Layer 7 of a small transformer language model trained on English Wikipedia (13 layers, counted from 0, width 128). Numbers have three digits each and are written without spaces.
A neuron's activation on a vector x is GELU(weights . x + bias), where the dot is the dot product.

Input weights of the MLP neurons that the questions are about. A number n stands for (n - 500) times 0.0015.
n35 (bias -0.021): 336493540418417602598504486591362676576274524704540631632592411472284537514554456619447553225456572544663575477410241282503561493557539510500469345426607433562464352477594411582410279623687453634544415596456730519629387664408307356654721482545493602533466321625613595637528503503525451571545403778160391457409268567483604556476421524514421580560429454595442403536431581613250627482349
n67 (bias -0.084): 424471597625381496588421703552635496662464457419653634659412677524476378652657435364799209437317533717443350233532462523480703628405545531387473697239468400350475460651320321547492695508702597358519348589523428570376297484402528385403488616520654566489701425558414454392496716301276352585559476345351568194332539568553477633550613622436678292557500436427628369500917760435253469463515
n70 (bias -0.094): 451332488303132526354550602698507409434300651835607403705410584444478475485774568347549330448569469160514563516255518507485460388190435554449518446455567598718561361645425405672349479518537467428391460451540664641562416641544474564653684590471471449574541566301606465515541577828702485383482352441456568248361660538542378326367635559515603485614584416685380492650460504591423456607561
n90 (bias -0.048): 445474588407504471511462547493677581477478533666504496591556550438340619493572480485463618490386466298437565328529416528219168490552369532568275493449558573598586537461668372575345311489460429542429343601500621423397471597828500542735346504388599539552554558496682527283613176636451518504825409373612441530269614324576539422539622421504649526510436276677518474801493584656400403769310
n180 (bias -0.069): 430511492403371678456450580611675582588629544478546770378411642489356645514473457478219136268428792464525323427750722450415605562722466528640605300497280463628515481552341410489551489432493403521557616508425433806396486285456455528700481396307443223458467463439258380545563635507553533672544585353562586515452659541609507500557467639385654515504442444313712492431566596515337456406568
n216 (bias -0.063): 755281695351570355417594641537572371436414740583413354668667581590680760496211675339533539439532654348268419446508441401582456508567408248388568500417459289655462724567360757460484378552586312619272307462368278648185540370463529764605566483394738540519512227380556284421582638383349624700541488697411724567446307421371500554508427642277644726425588473517540546733524455441565496550682
n237 (bias -0.060): 577847469706489485617474464697578448288536558673437370642204399359602779696489444460360424520511364500423569356402521374285432404371790528514653486406439313435526588547715390335352710489540585528546414630465515748585511165493551612379606434561437397545396504475525531485522601489578441615464558660206482489507443632414690585468525558336583642542472346419387366481619551293582718474381
n238 (bias -0.046): 579568388462469603512341435559515619549480558599741428582534446332496733366516575646365537504378349313440301522453429409308546589388392444382684374866644595594532385551327535284383545519566481424267312572652763601508596488436374492322441358415538370940624593546408719591649384588424622707617348430496409440476300453485621428428835628614489657564389611413584452241535504660407496195511
n296 (bias -0.064): 517635726536500765558496617550293433294742402334330508484572597529286579468462668438880633359440530296394446554451457480537371461358652457364508532413635260733466799771516572415724456713692388607516540025472636557432508672560492409500450417496174496391398630508480517488314606391344537579418463459520558167409407575359623538663597541806782422370580252558412606445480483399464370475365
n339 (bias -0.061): 706541291299683585640382658555592303485346456548384461445254558347515602335656646515414570534633374436518300613526567493427400486381429479589428696615664626423376485345522360489322422575438553773671536522443390385454417826587611489406493577253500511469631438582737500533426478583729493340504646566363563714670328489371386362578522562721524478504299756563486462231551375597320421485475
n464 (bias -0.076): 591841362651646361365549682524404528537516449428466165488587547677508603523430547639307365588647269604360418483472462542650419604326464325747550442383547528461394656722520755660559363349496635561377465593342734686662438460651345481382448468375653481679598351358256612372781426407472671452441358267477320654432748464707534624584282437516538318402330549312415427475387532601395648391584

Each question shows a token from some text and the vector x that enters the MLP there. A number n stands for (n - 500) times 0.011.

" London": 353483371505511427462371312370460349520447420493428442372695639387535354584457871396434504330514581565687601506455662444489334591481422579383465601464617526517575583747633440460567461564292570277552523431719408720445523647643295524500464560591574503464339614475364495494478341473457505613547629236476496478620414501627418453715490493317431680631608770373313607472474622343417422430546
The two highest activations, in order: n296, n180

" med": 230540447493445367512445339352462291627514514532349512531720443529551396605467644336426585366393574709776737456441625504391435517439597485356517570537469650442560569743610422507473547453282443190582629625667488593580619561456363467438322431571597294399438647583547510548492611405475746588511608432503354475591436329498460548526507494544431656758443566488218671255528491390500469429618
The neuron with the highest activation: n238

" building": 332410362541531392518355318467524281576391499441323588328689593619527477600522757287489564327500544596646584439537592558412395480407312446430527515647423430465547734785590257444539503528265552209550567626609471508475411632425387601509498477499511376525366587523495618458500401441493599525504594327548593492598574650636492330592364493555380559700736818561344621392570524424499457418439
The neuron with the highest activation: n339

" soc": 247574426491528393556599255408462423681511437451452455584783485572603252586592700386426648381352634665507760416372625750598419597454456525373371472483591390489531595726534398579539620531375510224406614560677558625542522590461519482446417464548467423377376610632485537448488597493445619563440560270378419431665197481496323518587418525449499519724410695562300647301398390448568451466591
The neuron with the highest activation: n296

"ign": 241415491711696446422567307401485188602520499527285549434719475479486259637515712450540553482450585512563672313385654520460330508602624337516576404417393537489603686599712490324658468412475535322467574576729455536353485554413382446384459516571485517538426570605480480475373352447433581705392576436441559476710376317560573674581507494356399713551766578610361619465447488414557469452429
The neuron with the highest activation: n296

"ab": 229436367575621423423522306495543192619598498478367516589819604578624329755541685426456570403531512616781784314278755392552377464415557380477462447540471413474511544634590497419601374392494644507445693502703481671452604529518290648280612435602582533451382525480557439434456488582507602466366489372418437525580408516579423543574578471416289598531462472603522565580495538297511487315407
The two highest activations, in order: n237, n464

"l": 334339354432525454543476345504485462536622440531273528579651631540490517670361607300574474344547579755734619285338609582443248640523540448479454535572515664474613432690602384478587515385342466337565758707687549709471499581540458535562655417537330361421448657386535602597451510538595510544436504372263585394490259375390415459673546481560299522708414584592417544290493345413526472496490
The neuron with the highest activation: n70

" occ": 314541348495581382529676244573629314406329560509423464365670609588521382792429735520376580353489537646699726391372575761653406557570354622347388449550430500401508580672600409330573600504350624240562641544503555734475439526530405327492551613492445598295409602520481481650539462427396647517432606494442450480689437448408478408635440534215421481567603557348432568448584483550528400409499
The most active neuron and its activation: n237, at about 0.1

"ith": 373430336374470435396399218470548447643418420542417427492672510481620388593462756406434553511548569633706676332417594599478154430306309453380446575568523676503474544653647326507547550512347694329495742669563517632471582665634402659385493529517640690498444616568586520505508260467492468422372678279427440579427468534584445375709454483270403556571575587523311592582579594530408436387377
The neuron with the highest activation: n90

" con": 305515409481596370594484220476532361479347652431259593319593519756601561586391783435468562389569566635628816471441484658496437435451452387428548685666512423352610667629585339407598573561381556295581591653424602697510459732443532570377486476389436416387407507593619400604564314438332579557502509397501516483677202517474403399581426427415395504620613536492427621370629490461428337511498
The neuron with the highest activation: n339

"it": 375452502477482259436586268426438290527522440455392471485818615548608335643525755214469488472594479658729546278456389548464462354526325387441668523599457489587580604622452479322567425604477473366482770656704483427418600565520528551508464466473475384423528598604514467637610454526373564567462684199385529432653371449519340408594621603348397647640505591627390455395524549564405407484651
The two highest activations, in order: n216, n238

"\n": 456466599549528516544606402402486257606376466418323453455709495612622371635381644458414364328382586789658648276505447632568346468506332456478596567738596552437751620739515334405540516430423528235508619560672544606318547668452387527474564547542466482413394527622466537567503465514501445576650528335535606500577470537409399316658323501291393460661546562632303551414478533379429496378458
The neuron with the highest activation: n67

"alth": 385471383587550389493493361489335351634517427444355378572714510668544142540458721388473680418441709490630628322294667497560386591425517365453576428424460492445545727708714596539497469555297471102433680569614478557508484598494576600474472536490572564495506586604428543475509415455521509427460696236278499495633477324678371487611459517557390496590669569556313545436430521430359620447592
The neuron with the highest activation: n464

"ant": 364447327453506378454519371459486354594464388633380447458685608597682357708497788261405598579471597541592689315406520590455488504399419369390393517597626585417504477685643359613570284606453572478457767682701523686351428642429427676501534528461661457377481698325374604403468417612478612530476441273406512565570394381466430456662549424376462548490606587743421424479319427433568475448470
The three highest activations, in order: n70, n90, n464

"ity": 372360278570542475399484359425430269546523492450402387509625594592612291657532768379430666334461574647648602309415554525526396554566407330422633391470520450493529626732720527391515508599399519131464733549612415673525546640497645514462500488525636426477453583525508590457535383539489551502538692212251428440630487352580372466724489533435396665656518460539374540350467430471442661512441
The most active neuron and its activation: n464, at about 1.2

" dis": 217498521481550462576514154564613294515497453432405664444638522701490493586464802432596610457381519697611747364488526608592364481467463486371305592408553290510574476643634483430590497504445482302494715623584648706436529738409387397477438567300524515387535517566533566604550439390450600612493586517467483544583497575597375335634455453379459354766574466391251564251394473381491400479466
The most active neuron and its activation: n296, at about 3.1

" major": 332554318628494306619569288351461260516524472590363545339652498521585425624397771280474591421426554719755742319400583603453480441501493437448525437706488558423505710692580397606665528500246603307365566595531584493433430526481417525571469469569591318463451576517473676421451341396472725613591396264383596446624499533475397428592436460425474572576648689446474527370532490328515479517618
The neuron with the highest activation: n464

"ce": 411362380594586522499475145408463396488470487589469512436627480568618284653378721430492789293396668596640485334429471533629438526515294447453588279518447474484499627635571463272530603497446625212537859583710518472488556592570539457501529482502566487397354530553427406542528423563445559612467747374198594442567360425592524520672431600375440701591496573576351460393470484525375505542455
The neuron with the highest activation: n35

"ery": 355267365618398428379405293326456324629374544448488602338627544593463389576434797428524592341485520490815555363499615512572442407532350417387508412522518512439505723738642343345602473480375595196509632623653491681303562621606528526472478464492695470474413642579559420499467361522444358647564637297439516584662522471540468483589524528567406505623605708633376470350532465392380579388590
The neuron with the highest activation: n180

" 188": 370468447497379492431443205528556332521375507497401570296673491422542415570433645404563511378431592509753772415566567581443326546502355479336420636516593645499649657729533249361641611481250454397480547530741421777325600512599394453438480586442671428417359604669529457435621453510492474683570523372397441596821480404537419354652361482406530566613565646432462487446489492438515459371544
The two highest activations, in order: n180, n90

";": 407436563477550416421518344402407320405427363487365623390602535579588364545346824441415446403482590632526614329385563586564386485498368386494438505714576517351677597723625442405497611393315551294435642707693426559326587648625324512466616481528481632480397549616505519493384506506576499620665593431556634429618450364403370362547326460448282705584626611679396441425646567389543502422436
The neuron with the highest activation: n216